Layer 2 of a small transformer language model trained on English Wikipedia (9 layers, counted from 0, width 96).
Take only the direct path to the model's output, skipping the later layers: a vector added to the residual stream pushes a token's score in proportion to its dot product with that token's output vector.

Output vectors of the tokens that the questions are about. A number n stands for n times 0.0032.
"di": 0 -155 44 -7 80 -61 -84 -155 114 46 -30 -3 -71 141 40 -79 -10 40 -54 21 -139 12 3 -29 151 -47 53 -48 31 102 -38 -48 8 7 19 9 56 174 -105 51 -61 -3 17 -69 25 216 108 58 15 78 275 -203 -201 167 -18 21 106 27 -160 107 56 -68 236 89 -78 -66 -85 38 -93 202 87 -49 65 -78 55 83 99 -6 -8 86 -122 -75 31 16 100 147 110 118 135 -58 13 29 -44 -128 121 -28
"re ": 4 31 -224 -4 -51 29 -161 -32 26 -146 58 -24 107 -158 -178 99 -261 7 7 89 79 -107 -165 118 67 138 178 -76 87 -169 -94 -115 -13 32 75 144 -93 -202 -50 -62 -167 -86 -98 -48 -11 131 -28 87 -111 -52 238 17 81 24 277 28 114 -64 -42 128 -164 -48 8 21 70 59 -165 -50 182 203 98 50 -60 56 -197 -77 -164 57 -112 117 -125 25 44 -246 -81 -3 -118 -175 16 -111 -59 -56 -26 -123 -29 -13
"eric": -88 -6 -27 154 101 -205 -13 -56 -98 33 -149 58 46 -44 139 172 -164 -45 124 126 275 -24 -68 -74 -31 130 -36 37 33 91 -170 -236 55 63 119 -71 -36 7 -10 209 -189 -70 50 3 -63 100 -68 -44 -171 37 295 64 59 0 -71 -117 67 64 41 153 -131 90 68 109 173 37 -143 80 -100 53 -6 -43 42 0 -7 69 105 72 48 -443 -66 261 -91 -143 26 44 -38 -116 3 31 53 21 -131 102 -283 -45
"ed ": 88 207 130 -217 -25 36 133 -82 71 -74 102 -96 -53 -27 -108 79 134 290 -123 22 7 24 0 -55 -41 92 13 16 95 59 -11 -10 100 -33 70 121 163 -201 32 58 14 -151 104 19 -56 96 -137 147 -38 -39 76 91 -62 -77 -203 -29 59 80 13 125 -55 -327 38 -62 -75 106 77 -85 57 -73 6 -85 141 185 -3 -98 15 -80 82 -152 -6 -31 46 51 204 8 -150 96 52 -114 -107 -56 -120 149 -24 -30
"time ": -113 84 -301 -48 -63 96 13 206 164 -70 174 -170 -57 131 34 67 17 74 -49 23 17 -6 32 33 80 -139 -38 164 -9 -11 126 -151 216 -238 -125 -148 91 54 207 34 -160 -260 75 -155 16 105 -41 79 -22 -104 -33 -19 208 -84 93 -100 56 116 -85 267 -108 13 274 35 -170 -23 -204 38 -108 -4 -129 -191 -185 -10 -7 253 11 269 -170 -86 -34 137 61 180 8 -63 -131 15 100 13 -86 157 5 -12 -51 4
"On ": -108 -26 28 41 0 22 -44 27 -66 39 98 69 34 -226 -184 -74 -97 20 -67 -45 94 -115 -10 186 -33 106 69 -6 -161 82 -142 -210 124 167 78 45 131 -139 113 -74 -9 38 -152 -216 10 64 -102 129 145 -76 110 55 92 -178 168 -10 -20 64 53 0 25 55 118 -101 86 -99 9 39 48 -109 -90 -132 -72 -74 -216 -38 -183 51 -128 -14 92 169 90 -26 -108 -105 -44 -229 -18 -36 -238 95 -20 -188 41 124
"ace ": 34 187 41 51 -51 42 -40 208 96 -140 -213 -144 203 -52 16 -153 -167 43 122 358 0 12 252 152 -70 -21 117 -44 71 26 -9 -39 29 -96 -63 47 138 -3 -47 124 43 -113 10 -45 -15 157 -12 -8 -78 84 -41 199 82 -135 156 -31 12 125 -218 45 7 -67 53 -24 67 35 -63 -170 -122 -121 -6 47 8 72 23 -43 -109 -7 0 -114 -97 54 155 -160 163 66 -43 -234 60 -135 -72 136 -249 127 136 33
"year": -196 65 -56 103 -106 80 72 -29 74 -7 -223 -247 -42 -114 110 243 85 -217 39 92 -61 224 -221 -9 -103 -7 81 103 -102 -30 48 -168 8 -349 78 -185 101 49 37 135 18 39 -112 -384 24 23 -72 263 -56 -226 88 -24 -22 29 -164 86 -64 196 153 29 15 161 93 -213 -35 -86 -311 108 -128 -8 -123 45 -244 106 63 99 0 178 -85 -46 -115 122 69 152 -117 -14 101 57 -111 -172 -41 -35 -51 -150 -143 54
" ": 52 -67 94 -54 -121 9 114 -42 -9 3 100 94 67 85 -149 -130 -80 -55 -77 -106 25 5 -53 -64 -83 -231 -179 -29 248 -73 -158 51 -90 80 -86 52 132 -255 -103 31 42 39 -77 -96 6 171 98 24 -19 6 31 40 -20 237 -77 146 0 -53 -74 -92 0 -133 3 17 15 133 124 153 28 -202 -42 118 240 88 -183 -74 -129 -23 0 23 10 30 -104 90 -142 -5 63 214 -117 16 100 24 -51 41 -63 54
"ef": 175 198 -239 -136 -14 -36 71 29 -6 -82 57 -163 -124 -182 137 89 -172 66 72 269 121 70 -60 100 -97 61 -105 49 -110 33 -163 -70 49 -167 -12 3 -32 58 41 29 138 -71 41 -83 -36 21 -14 -112 -88 -77 187 -150 144 67 -35 -10 -64 128 3 138 131 39 -14 -5 -143 -6 -3 56 19 238 34 -85 -203 -87 40 -34 -92 -103 -61 -13 -87 -4 21 11 26 8 -134 42 -20 138 125 68 -72 21 163 -251
"pro": -113 125 69 21 -13 84 5 16 62 26 -126 79 -57 108 84 24 107 -21 162 -71 -50 -34 13 36 -78 67 -74 -107 -59 40 22 -117 85 -3 14 -27 -92 107 30 83 -64 20 111 -47 22 -31 41 96 -33 -49 264 -55 169 13 82 -41 7 -83 -24 52 27 -66 121 89 0 178 -69 -63 0 -13 -32 -61 -39 -39 -17 254 113 -40 -103 -138 -3 28 45 96 -95 69 91 -82 -143 -39 7 -111 54 -161 52 7
"U": -51 -31 97 -21 18 -81 56 202 -20 45 -67 109 -4 -41 -68 -7 -51 0 -67 -62 115 -21 32 -92 30 -39 7 96 -53 -17 -81 -206 -2 -24 110 56 58 31 78 4 19 98 -98 75 22 -45 52 155 128 -38 -38 57 92 -7 -37 -35 -14 -93 109 -110 80 6 58 -102 81 -21 -38 -6 9 -72 -105 62 30 32 140 69 100 -94 -62 24 -58 81 -43 37 -133 52 100 158 95 61 23 27 61 -53 39 55
"Indi": -214 19 29 117 16 62 -24 123 -98 80 -149 39 19 -157 98 -22 -82 77 -22 -110 31 100 75 -64 -142 10 -134 -172 -230 -8 -89 -144 43 -125 71 52 -170 30 57 89 27 -164 80 44 18 51 -3 148 -44 245 -10 15 -97 96 135 154 81 39 61 -102 -26 -79 13 -21 157 -63 9 99 -74 25 -168 11 59 -81 107 110 190 -16 69 -34 109 32 116 174 52 -5 -14 87 3 -109 22 115 -30 26 -3 153
"ollow": -134 142 15 -16 -47 41 -39 139 16 9 -231 -139 3 -105 19 18 -191 161 94 27 94 20 -11 248 58 77 186 43 27 104 -61 -30 13 -16 -6 -92 -41 -196 83 -43 -6 -151 -361 3 -29 -91 -223 45 57 -69 -121 -13 95 24 8 -103 18 79 48 41 -123 -24 134 -113 -3 -41 94 177 140 42 -266 115 -185 -15 39 -180 76 78 -139 -91 -79 41 41 103 38 30 -42 -153 87 17 -9 88 -372 -11 -145 29
"et ": 47 79 56 -14 30 -96 158 47 9 111 212 -215 81 86 -243 -168 -180 266 -49 -113 -127 119 103 126 44 13 -46 52 -14 14 31 -3 120 -29 37 -156 28 -22 -89 47 -17 -39 6 46 4 -162 -74 132 -51 -31 67 -54 56 -164 -158 -99 -134 -140 85 96 -50 84 -94 -67 -36 99 -98 73 85 118 55 -133 -4 -45 -63 241 -29 51 165 32 37 7 40 -33 -66 5 124 31 65 -123 -25 149 -142 3 72 -126
"-": 59 61 33 23 122 53 47 -120 134 -131 -25 -66 40 140 -97 -84 101 -44 -8 -18 -67 -30 0 -139 78 -49 -43 112 -26 123 30 8 89 59 30 79 -20 -147 76 -62 -25 42 148 24 -15 169 2 -92 115 15 17 -97 30 -105 -71 0 -71 -68 132 0 -29 -27 178 2 47 38 37 -37 5 42 -43 -16 165 18 136 -94 -223 -5 78 95 128 -91 -106 -73 23 -124 -2 56 -44 91 48 59 92 52 92 39
"ates": 24 -29 42 58 -66 -149 32 55 -114 60 -198 -43 203 -104 215 -37 -290 181 181 -289 -107 -178 53 209 79 -79 -25 119 -107 120 -123 -23 -14 -168 -76 -56 -32 -55 -13 123 -132 -45 75 53 -35 9 26 -63 85 -208 -39 229 50 116 26 -7 -53 -57 -136 94 10 35 114 -22 154 76 76 -46 -117 269 -106 -66 50 -33 -42 -97 155 68 -45 -182 65 -60 113 -96 59 132 -210 -68 -62 0 -43 -80 -386 -55 -169 109
"st ": -23 -66 49 134 -117 -60 -56 -87 24 -160 39 -159 115 56 -72 -87 -269 145 -30 -11 126 -113 -48 -65 33 9 250 -42 -4 -33 -18 124 34 0 242 -96 85 -79 -103 92 -197 -225 -181 -197 -20 29 41 -54 -104 64 115 159 27 -43 -13 36 -197 -13 158 146 -27 171 244 -8 -151 -167 71 -107 -201 66 28 -42 70 157 -69 -124 26 48 88 139 -82 21 159 -13 54 92 -125 120 -145 -105 -157 174 9 -100 -33 -84
"s": 108 -63 91 -123 27 21 190 -171 -35 -187 -39 42 -103 74 -57 17 81 -110 -94 -98 -197 -33 -145 -24 76 -81 -22 -62 -61 -194 180 37 -115 82 118 -115 104 74 -20 91 101 136 44 69 27 27 48 -176 75 6 37 86 -85 -91 90 165 -113 -47 55 -108 0 -17 49 128 -71 102 -97 -93 94 -132 58 39 -33 64 8 -15 11 41 -11 50 -54 -84 -59 40 124 64 -119 85 39 -72 18 -71 49 67 -146 -56
"ge ": 91 -223 -157 173 -20 -46 10 -127 43 -62 120 -26 113 -42 178 54 -99 4 100 152 26 28 51 -20 19 85 97 -57 -163 -115 13 -171 103 -236 75 -29 150 61 -61 -129 -296 -4 129 -124 -26 250 -87 -144 -158 262 85 15 101 -23 37 -197 26 -14 0 143 -139 -96 94 9 40 72 -68 -52 -59 148 141 -21 39 173 -197 -142 119 184 -68 81 -117 86 -157 -107 123 36 -248 83 -3 -38 -136 159 -154 -77 -239 78
"ack ": 126 61 -199 -125 -135 20 -30 -32 0 -137 133 -12 27 -35 -14 -150 -140 35 90 -9 50 -55 114 297 -3 19 68 -105 -21 -9 71 -144 224 108 17 75 180 -167 -42 -28 -53 -27 116 -38 -50 73 52 -116 -91 -47 -155 -100 -7 25 0 41 127 202 -164 -6 -151 55 -34 -115 90 -3 -15 -34 -195 -55 -69 -65 -18 -59 30 109 -72 178 41 -103 -53 205 -40 -136 -201 -86 3 -152 -37 53 -25 15 -189 37 -107 15
"our ": -7 -21 -14 196 6 -3 -258 312 6 -92 -57 -30 -35 -16 -34 -162 -59 79 -43 3 200 0 -73 50 -65 50 193 -142 69 -81 3 -92 92 132 -61 -107 40 -17 -97 -12 18 -19 -89 -26 -21 -230 18 -88 -7 -37 141 295 274 -67 -143 162 35 -56 102 202 -6 35 29 36 -107 37 51 119 72 215 -39 110 0 76 29 111 119 202 16 -152 -155 -60 -27 -9 -178 41 -57 -140 -76 23 18 -42 -254 87 -120 57
"would ": -300 181 -31 70 -75 -8 -47 0 -270 -64 -53 49 -29 38 211 109 -135 298 218 129 -23 -137 -13 259 10 293 98 24 -37 -72 -59 36 -174 -71 -82 -63 212 8 85 -140 -81 -75 -209 -191 3 -116 -98 40 -80 82 207 -140 149 4 159 107 43 68 8 176 113 18 232 -53 24 -140 -231 -22 88 -34 120 -15 -123 96 -119 209 76 64 23 63 66 479 53 4 -276 -43 -23 -314 41 52 -59 35 -96 -221 119 -85
"as": 141 23 115 -184 57 -37 44 -119 8 -90 34 39 -75 -2 -9 -62 -9 -41 177 -141 -45 40 49 42 71 -48 92 24 33 59 -85 15 -10 -67 -122 -33 -92 43 -24 24 101 -58 -18 132 -21 -21 -77 -262 85 93 -11 98 -175 -74 35 -162 44 -37 59 77 -35 -12 32 -36 158 77 -55 24 -132 -150 124 60 259 -52 -56 173 -42 -47 -98 -49 98 -95 0 -59 -11 39 65 -74 96 -7 -160 -23 7 80 64 65
"ib": 76 75 -40 -43 27 -186 125 126 54 -72 44 -31 67 -44 43 -101 -132 42 -20 34 -7 -26 -141 -179 -77 -44 -25 27 -184 178 -13 102 161 -11 158 67 -3 -38 -157 68 -8 76 15 -57 -47 10 -193 179 -111 -124 180 -49 -17 -13 104 -22 115 38 74 139 -15 72 -45 80 -92 57 -75 -98 133 -33 -62 104 -80 68 195 14 -6 13 27 -280 292 162 66 45 -84 -148 111 28 26 -3 -54 231 -137 126 29 6
"ere ": -14 76 -46 45 0 -80 -73 98 0 33 39 95 130 -15 4 64 -289 -57 88 214 113 0 161 71 39 -37 170 86 79 34 -50 -11 -203 -15 234 -96 -111 -193 15 106 -138 -161 78 29 -38 -19 76 -22 42 -206 53 23 -138 -142 -4 -17 209 67 64 112 -97 -23 39 5 210 -139 -69 15 -152 75 26 -111 53 184 -153 -30 67 79 3 -173 36 -4 50 -135 -128 -154 122 -220 72 64 63 -6 -208 64 52 6

Each question shows what one neuron of this layer's MLP adds at an activation of 1. A number n stands for n times 0.0026.

n251: 95 -31 0 43 25 67 21 -28 -64 -30 -66 64 -132 -14 -51 -100 61 51 26 26 22 -7 83 68 51 19 -1 3 -17 41 -9 -67 60 112 101 -29 11 -16 14 1 38 -35 -36 -24 166 41 7 0 -11 126 -43 -53 -37 14 -21 51 -15 -12 36 -7 99 87 -79 -1 36 67 25 19 27 -26 -40 -60 -36 -1 11 72 22 31 1 -1 8 112 25 -2 91 -40 30 -98 38 -60 28 -19 -23 -85 10 37
Which two tokens does it push up most, strongest first? "On ", "ack "

n197: -45 -4 -32 37 -9 -31 -45 54 -46 -51 64 16 -131 -40 43 -156 30 -8 -47 72 16 -104 60 -38 73 33 -51 73 -28 7 22 -15 27 -38 12 11 22 77 -98 -7 -70 5 -2 -10 50 -37 41 -52 -40 -24 66 6 26 -29 39 -19 47 58 63 -1 -36 47 -29 54 20 10 22 -90 45 -26 27 -23 -42 -21 70 17 31 -13 -6 66 32 -82 -16 60 -6 -13 -40 21 -63 -41 -5 -14 101 -45 -49 -70
Which of these tokens does it push down most? "ollow"

n2: -19 -37 -61 -78 -51 110 -30 29 103 -44 -19 -33 -73 13 6 7 12 34 94 61 19 -42 -56 12 -14 -95 64 -18 -33 -78 -8 -34 -11 -16 73 -5 45 -94 32 46 -105 -93 50 43 -51 0 -35 -52 -105 -6 -37 73 -67 -5 -25 -22 27 -2 15 38 55 -37 -192 -60 67 19 26 80 -83 4 -121 -72 16 26 24 -30 116 2 24 -63 61 -117 -51 14 -40 60 45 52 15 8 44 2 35 -61 -131 -19
Which of these tokens does it push down most? "would "

n163: 24 -9 13 -37 93 -80 35 -14 78 -57 -10 -62 122 5 106 65 -12 -17 86 18 75 -36 -27 -44 -60 39 1 20 -70 -69 -39 -2 -61 26 36 71 35 -3 9 41 25 -15 38 0 105 16 -14 147 115 -23 -110 29 17 -37 18 64 -30 -32 82 64 25 -106 78 37 -30 18 33 25 -49 -46 -92 -71 -56 -5 -128 -31 -6 -42 68 -25 3 -46 42 54 -31 31 -86 -30 -20 -18 37 -19 24 111 23 63
Pushed up most: "ed "

n164: 29 47 100 33 -27 72 21 9 20 -41 6 0 12 55 40 9 25 -98 4 19 -30 4 -7 -38 -63 -57 29 31 18 40 -24 16 52 21 -102 -62 -7 16 -69 -34 44 -59 -3 -81 -28 77 29 -23 -12 24 60 46 30 -7 35 26 32 55 -11 3 -11 19 13 -73 36 -69 0 -77 2 -26 4 81 -56 -85 -6 -70 165 96 44 12 -116 -30 55 -15 93 24 62 22 -31 36 57 -2 -68 -44 13 -94
Which three tokens does it push up most, strongest first? "ace ", "year", "di"

n94: 47 30 26 -32 -66 -25 -93 18 68 -44 72 -18 91 5 -3 -6 18 41 9 -98 9 -3 2 3 8 85 -32 66 12 0 94 138 -57 -99 54 61 -40 41 -61 -7 -119 73 43 153 -46 -21 111 -6 38 -85 44 -25 -31 -12 14 12 -5 6 65 -18 1 -45 15 74 19 -51 -43 27 51 -53 39 88 -9 18 122 9 100 -61 35 -6 13 -141 25 100 50 19 50 -1 79 -35 43 119 -32 -43 2 19
Which of these tokens does it push down most? "On "

n100: 42 -45 -103 34 -38 50 7 41 9 -49 67 55 -29 51 7 -22 11 -105 58 -3 29 20 41 -113 -1 -67 34 -7 22 -9 9 8 9 15 -55 -51 -53 41 0 27 -63 13 58 -90 -86 87 62 56 54 38 28 -46 -58 -2 -71 -61 -30 34 -12 -42 24 -48 -6 10 -30 -75 -22 25 32 -29 -12 -80 60 -22 113 26 39 -47 23 -15 75 9 -35 23 10 -17 46 -35 40 36 -49 3 36 44 15 26
Which of these tokens does it push down most? "ollow"

n157: -16 -13 -18 -31 33 87 -26 16 63 -10 -76 30 13 -18 38 -68 -62 30 -17 8 61 -13 -67 -23 -51 85 -43 16 -10 32 65 58 -1 -7 18 -59 -52 -34 -76 -76 73 -7 -45 26 -218 -78 42 -31 59 6 -3 -71 40 -8 48 -20 27 -88 -6 17 30 43 8 -35 -89 55 26 -38 12 -64 -54 76 -77 73 -12 6 -116 33 -89 26 -11 -31 66 82 90 -20 88 30 -55 39 -82 9 -134 34 37 -88
Pushed up most: "ollow"

n51: 27 -24 22 -30 21 34 4 -85 8 -21 -2 -53 -61 -44 61 23 15 43 -58 1 66 14 -5 -20 -26 -71 18 4 -60 -45 52 75 0 -12 -14 -33 -32 107 -29 3 -65 -61 24 7 -93 -78 -28 -25 14 -88 -82 -3 -24 -28 6 26 -21 19 -113 89 27 -24 36 -92 24 -13 -9 0 -23 -11 20 -48 -21 90 -10 53 62 77 -29 0 -40 3 -81 -8 -58 -24 -36 3 -35 -30 63 40 71 21 -68 -3
Which three tokens does it push up most, strongest first? "time ", "year", "ge "

n161: -48 -62 91 8 -20 10 32 43 64 -39 80 61 14 -59 -33 74 -63 -63 66 -29 -114 -4 -6 -66 -65 -42 73 79 35 -15 49 -21 -16 113 -117 8 1 11 -3 39 1 -16 -36 -45 -49 -2 -26 -16 -34 -48 -101 8 -38 -78 -5 -66 -25 15 -19 -52 30 -52 47 23 -26 76 -4 50 83 3 -46 81 -40 6 82 20 63 84 -22 42 71 30 -53 -1 10 34 -38 -103 -28 73 34 -104 -37 24 14 -91
Pushed up most: "ollow"

n255: -14 14 21 -2 -129 5 44 41 1 -41 1 -8 -22 4 13 -5 -3 16 -4 1 -11 44 57 -93 -46 -32 17 -56 81 34 -32 -36 -77 3 11 24 -19 -34 14 -4 132 -97 -34 35 84 -39 -9 6 7 48 61 -27 -37 36 40 -17 -13 7 -38 -80 -19 43 25 -46 -2 24 -31 -2 27 -7 8 9 65 -2 6 35 -26 54 -1 63 11 34 -24 1 2 23 24 -41 -37 40 -51 65 -45 -11 -52 14
Which two tokens does it push up most, strongest first? " ", "Indi"

n14: -4 27 39 -63 23 13 -58 -114 59 -74 21 -15 -26 33 82 -59 -62 -9 27 -27 -62 -52 -75 -16 -34 27 21 71 -41 -76 -62 84 -5 112 -14 -46 -22 34 65 -30 -19 -8 92 -40 -136 20 71 38 66 18 -8 20 -20 -113 38 6 -2 -22 63 77 -51 -11 68 13 -49 -45 63 -34 -45 73 -97 -50 49 2 -23 -8 -70 71 -10 48 37 17 13 -75 73 -40 3 30 -13 -20 16 -68 30 82 -48 -52
Which of these tokens does it push down most? "U"

n66: -19 65 21 5 -14 -10 -16 -34 4 -41 69 49 -29 -14 4 36 -97 -29 -46 69 -21 46 0 51 -33 29 -92 31 -4 32 -74 13 23 -3 -24 57 10 1 -21 39 -79 -12 80 -39 1 42 -3 -50 -10 -58 -69 -87 -48 66 29 -2 61 12 4 50 136 -3 -26 54 -21 63 32 -30 40 -55 34 36 16 13 22 -25 -36 52 17 110 -71 -7 -92 70 56 -47 -14 0 -31 39 16 70 47 -15 60 42
Which two tokens does it push up most, strongest first? "ef", " "

n189: -7 -20 10 42 11 -24 -11 -21 -46 60 47 -39 -20 -12 68 9 -67 -16 -4 -33 -37 -90 11 -10 4 -44 36 -44 84 36 27 -46 32 -61 133 -4 -31 -27 40 24 9 -57 1 -10 42 1 82 25 24 -11 14 -3 -36 -56 -40 50 -22 26 16 -57 -23 -24 152 -34 50 50 -12 -38 -63 -16 -45 -43 4 -7 18 35 -51 20 -42 29 -9 1 41 -54 -69 -110 64 6 70 -4 118 -71 13 -62 48 -124
Pushed up most: "ere "

n134: -1 74 132 17 24 -39 -24 -5 13 91 -4 -40 68 -17 90 -48 36 -74 54 -28 6 -74 -72 3 3 20 98 17 56 0 16 142 16 36 33 -35 -22 49 0 -39 13 -32 38 -23 37 39 -16 26 -2 -41 -138 -79 55 -65 79 -100 23 61 -23 -64 -1 -74 -30 18 -7 13 47 49 -80 -67 -139 9 45 -101 -68 -45 -57 16 39 -38 15 -19 93 5 -55 -37 -14 9 22 28 -27 25 -46 51 18 -82
Which two tokens does it push up most, strongest first? "ollow", "ace "

n167: 92 -65 -6 6 -48 -8 2 -38 -78 17 28 -48 -3 32 55 -12 10 3 25 -21 -19 6 46 -141 43 -23 -65 -72 14 -46 79 135 107 -18 97 -10 -22 2 25 -68 35 -80 33 30 -10 -14 44 -3 -3 -6 -46 20 69 -11 -98 -92 -36 -19 33 126 24 -58 -39 76 -17 -13 -15 -11 85 -13 27 -66 0 -35 -40 -76 50 52 17 46 7 -37 88 136 64 43 33 -62 3 60 4 -37 68 74 58 42
Pushed up most: "ed "

n141: 27 4 -82 -62 30 48 34 40 -27 -34 -72 28 18 11 -89 137 117 43 16 17 32 57 60 64 13 42 -35 -80 58 10 -36 -4 39 28 18 -89 -18 44 19 -25 -6 30 -5 79 -93 22 -30 70 34 71 -18 -4 10 81 -38 -19 -60 19 44 -72 134 -151 104 -1 -33 -2 34 -63 12 -55 -30 -60 26 114 68 20 -132 0 -26 1 37 28 -50 -34 -66 13 -49 2 -68 -33 -31 39 -58 -1 -12 -4
Which two tokens does it push up most, strongest first? "ed ", "-"

n172: -20 69 16 118 -34 -51 -64 56 -23 41 46 -45 63 -25 -50 19 20 30 -65 -73 15 28 35 37 15 53 8 -3 -30 74 -33 -108 11 -89 -18 -85 -78 -36 -58 51 49 -6 114 48 -80 5 31 28 -81 6 -41 -30 29 10 -39 -8 26 -77 -62 8 -19 -4 -57 -34 -53 31 -15 21 83 -15 -84 -76 -9 65 -15 49 -17 -25 21 25 52 20 -57 -28 -41 -70 9 -10 -68 9 33 52 49 20 30 -65
Pushed up most: "et "

n166: 85 -11 -45 29 -5 90 18 -17 38 -22 -85 -10 -14 -48 -60 -59 -81 14 25 5 37 -52 -73 -69 40 -29 -14 -18 -88 -56 -23 -102 -6 57 52 35 33 -73 -25 15 -30 62 -28 24 193 -38 61 -86 4 -79 52 -21 22 -112 -28 45 -1 -14 10 -50 -15 42 34 -55 10 -97 5 26 5 -61 -19 24 62 22 77 -22 86 -38 11 -48 -2 23 51 15 -16 15 15 44 56 5 4 36 -9 -5 61 -63
Which two tokens does it push up most, strongest first? "U", "st "

n190: 36 6 80 -47 13 -20 66 -22 43 -58 103 -6 41 33 -26 -70 -3 -89 -35 -5 -33 11 13 57 22 89 -107 -30 -7 -13 -48 -51 -26 -28 -14 -21 63 -4 18 32 9 -11 -54 1 45 70 -57 3 55 -14 28 -77 -4 70 10 -55 4 20 -60 44 68 -16 79 62 -34 -82 8 -5 4 25 -5 17 20 -49 -71 -37 103 -17 -80 59 62 -61 -54 12 6 -6 -86 29 13 -84 26 2 54 -39 0 80
Pushed up most: "di"

n41: -32 36 40 -30 19 -33 93 -83 -45 -39 -53 -44 42 -72 37 23 66 14 -85 -31 -145 -11 -110 -30 69 -45 -135 -37 -15 -2 54 -31 -9 108 11 -27 52 31 -124 19 -3 21 2 112 36 -60 -37 33 -5 4 35 -77 20 -62 39 -24 -27 -40 29 -3 -2 -51 1 4 -5 -32 46 -1 -86 64 -46 -51 59 44 2 50 -17 41 36 48 49 15 62 -78 -61 -32 -17 67 87 -15 100 -9 36 41 -65 -22
Pushed up most: "s"

n108: -42 35 82 -5 -10 31 -105 54 31 33 3 -30 44 -34 -77 -7 -51 3 -2 -21 47 52 -93 16 7 -60 -5 -31 38 38 -14 -48 -77 -22 -43 22 -33 -70 2 24 -8 52 -27 -4 -7 54 -27 -27 -28 -46 -2 35 82 -7 -36 1 -67 -47 -64 25 8 -9 21 2 1 -11 10 -24 -37 21 15 23 18 -3 -17 40 117 -22 23 -7 -30 -11 -16 -39 73 5 27 29 11 -36 13 -4 -17 56 -39 69
Which of these tokens does it push down most? "would "

n222: 18 0 61 -15 -88 -24 -8 -36 39 -7 -6 -110 -111 37 -69 -13 89 62 65 -74 7 0 -96 48 -15 50 27 111 23 -64 5 -2 7 11 78 -6 -8 97 101 -85 -55 1 -11 -9 -61 -93 30 11 8 44 -45 71 36 3 35 16 -23 -138 9 33 -57 8 11 15 -64 2 -9 -125 -42 12 29 -2 19 44 -35 -24 59 4 56 -50 -30 -40 29 6 11 -19 -18 -70 51 4 -67 36 9 -59 46 39
Pushed up most: "st "

n13: -100 -70 42 20 58 -19 -61 49 86 -55 19 -132 -54 -18 -7 -25 -90 46 -28 -34 -44 -71 -52 -23 -51 56 31 7 4 -6 116 59 83 78 111 -26 20 11 -62 -17 40 -26 59 -5 99 -68 -40 -59 22 34 -49 -57 123 -65 9 -14 -71 8 82 -72 -15 25 5 -69 -46 -14 75 -26 -9 -35 31 -94 -9 55 -94 5 -7 11 116 -49 3 -29 20 -30 45 23 -46 54 5 -2 -32 45 -54 95 6 -97
Pushed up most: "st "

n239: 3 -24 -56 -63 -4 20 -17 -22 -10 -38 -30 -5 -49 -34 73 -21 -38 -28 -11 85 -120 -16 -37 15 -26 -35 -21 -47 -50 35 -33 -39 -49 -53 69 16 -23 19 5 38 22 12 -74 39 202 79 -24 3 22 -28 2 14 5 -56 -37 21 11 -29 74 3 58 -15 15 104 -7 -29 -23 -93 -8 20 60 -28 -52 19 -71 30 -34 47 -28 -37 -68 -53 -65 28 -2 107 31 -6 -16 54 70 27 -14 67 51 -4
Pushed up most: "ef"

n212: 6 -7 -58 54 1 -16 -62 -53 -17 13 90 54 33 81 62 24 96 57 -74 -82 116 41 43 76 -20 37 49 75 -52 -92 -27 19 12 45 -16 56 -8 14 10 10 -94 70 35 -47 37 61 6 3 -51 -140 -101 71 -17 34 73 35 109 -33 -53 60 -27 24 -16 73 -43 -93 23 38 18 -52 -16 -4 -40 -46 108 -17 29 -38 -32 -17 -16 -59 -71 69 37 40 -61 -13 -68 -75 3 52 -5 14 88 109
Pushed up most: "time "

n12: 97 -57 17 109 6 23 56 26 83 -78 35 8 -42 59 -47 -6 42 32 -1 35 -7 24 6 -73 31 -74 -1 46 -8 -1 -77 91 -59 102 20 -3 -10 43 -63 8 -30 27 -23 62 -205 22 34 50 71 16 17 -97 25 13 -41 -5 3 -54 41 33 74 -18 25 1 -40 112 -31 -5 8 11 31 17 41 11 -95 -24 23 25 57 19 -117 -2 -139 60 -31 -10 -70 -25 -7 81 -29 -57 -7 -52 -21 40
Pushed up most: " "

n8: -7 25 -4 -113 -1 -58 -13 -26 137 23 16 64 -27 -22 -10 -37 -27 -25 82 59 -73 -4 19 -11 43 9 23 109 0 -100 -37 -15 39 30 -77 49 -17 -72 -72 28 -99 -55 -30 -43 80 -7 61 12 4 -49 -55 -8 50 18 11 -30 4 8 -25 -20 25 -34 74 -71 -36 -17 46 -39 -35 -36 40 -5 32 -14 5 67 91 -11 20 -37 69 25 -8 63 41 16 -76 1 37 50 26 -85 29 4 40 18
Pushed up most: "time "

n228: -3 -59 -109 55 -29 -41 -31 -13 69 33 20 -115 -116 36 -35 -53 28 72 -4 -25 73 -22 -21 25 -39 -29 88 1 -119 121 107 11 -42 -64 -48 -97 -63 -68 -31 -43 -33 -73 54 -35 115 31 -36 35 -39 8 -69 -3 -38 -96 -61 -72 83 29 -66 62 -144 -9 -2 32 38 -125 54 45 -93 2 31 39 -61 45 -14 -23 -9 11 48 67 59 -53 50 -15 34 17 -55 20 -2 -83 -41 37 -5 -57 46 99
Pushed up most: "time "

n198: 37 27 -43 -59 9 -21 7 91 53 -30 -14 -22 -28 1 11 41 36 -65 -20 6 64 -14 5 -31 -72 34 56 -13 -17 14 61 -23 -38 43 21 4 -56 -25 -30 -27 11 -14 -1 -6 -305 -8 -42 -7 -80 -29 -13 3 71 -42 -65 -79 78 33 8 122 -42 19 24 73 -6 -39 -103 -22 -59 48 78 -59 -51 -72 29 -18 21 -8 -8 -3 -53 63 -2 10 71 19 -48 -17 11 -16 -43 -7 -17 21 66 33
Which of these tokens does it push down most? " "

n47: -26 35 74 -12 -11 17 71 -59 84 -30 -39 83 -34 58 87 77 -72 -8 -45 -55 -44 9 30 -41 -20 24 22 15 43 -57 105 -6 17 44 14 -18 12 12 -33 -21 -85 -104 -38 49 83 30 -35 -74 -12 38 -7 -60 -6 -26 45 124 18 52 10 71 3 73 -18 7 -15 -13 31 51 90 20 16 17 30 -30 -42 -41 -86 11 -84 -5 -10 35 -51 63 -39 -14 7 34 56 -50 60 -20 -46 15 31 -18
Which two tokens does it push up most, strongest first? "s", "would "

n243: 2 42 40 -24 -2 -63 -70 10 56 -84 125 -77 53 44 4 -21 84 23 88 31 -1 45 31 -27 48 -3 -48 96 37 56 63 -20 -51 -7 -7 30 23 64 3 -13 29 -43 -32 -43 -169 47 8 10 150 36 -26 89 25 -89 -11 -77 36 64 -8 -26 -44 -15 24 -25 -100 52 10 -94 -93 13 -55 37 41 -61 -69 24 -19 -10 -63 -33 -14 -36 79 -17 30 -34 10 -92 17 4 24 39 1 65 8 42
Which two tokens does it push up most, strongest first? "ace ", "time "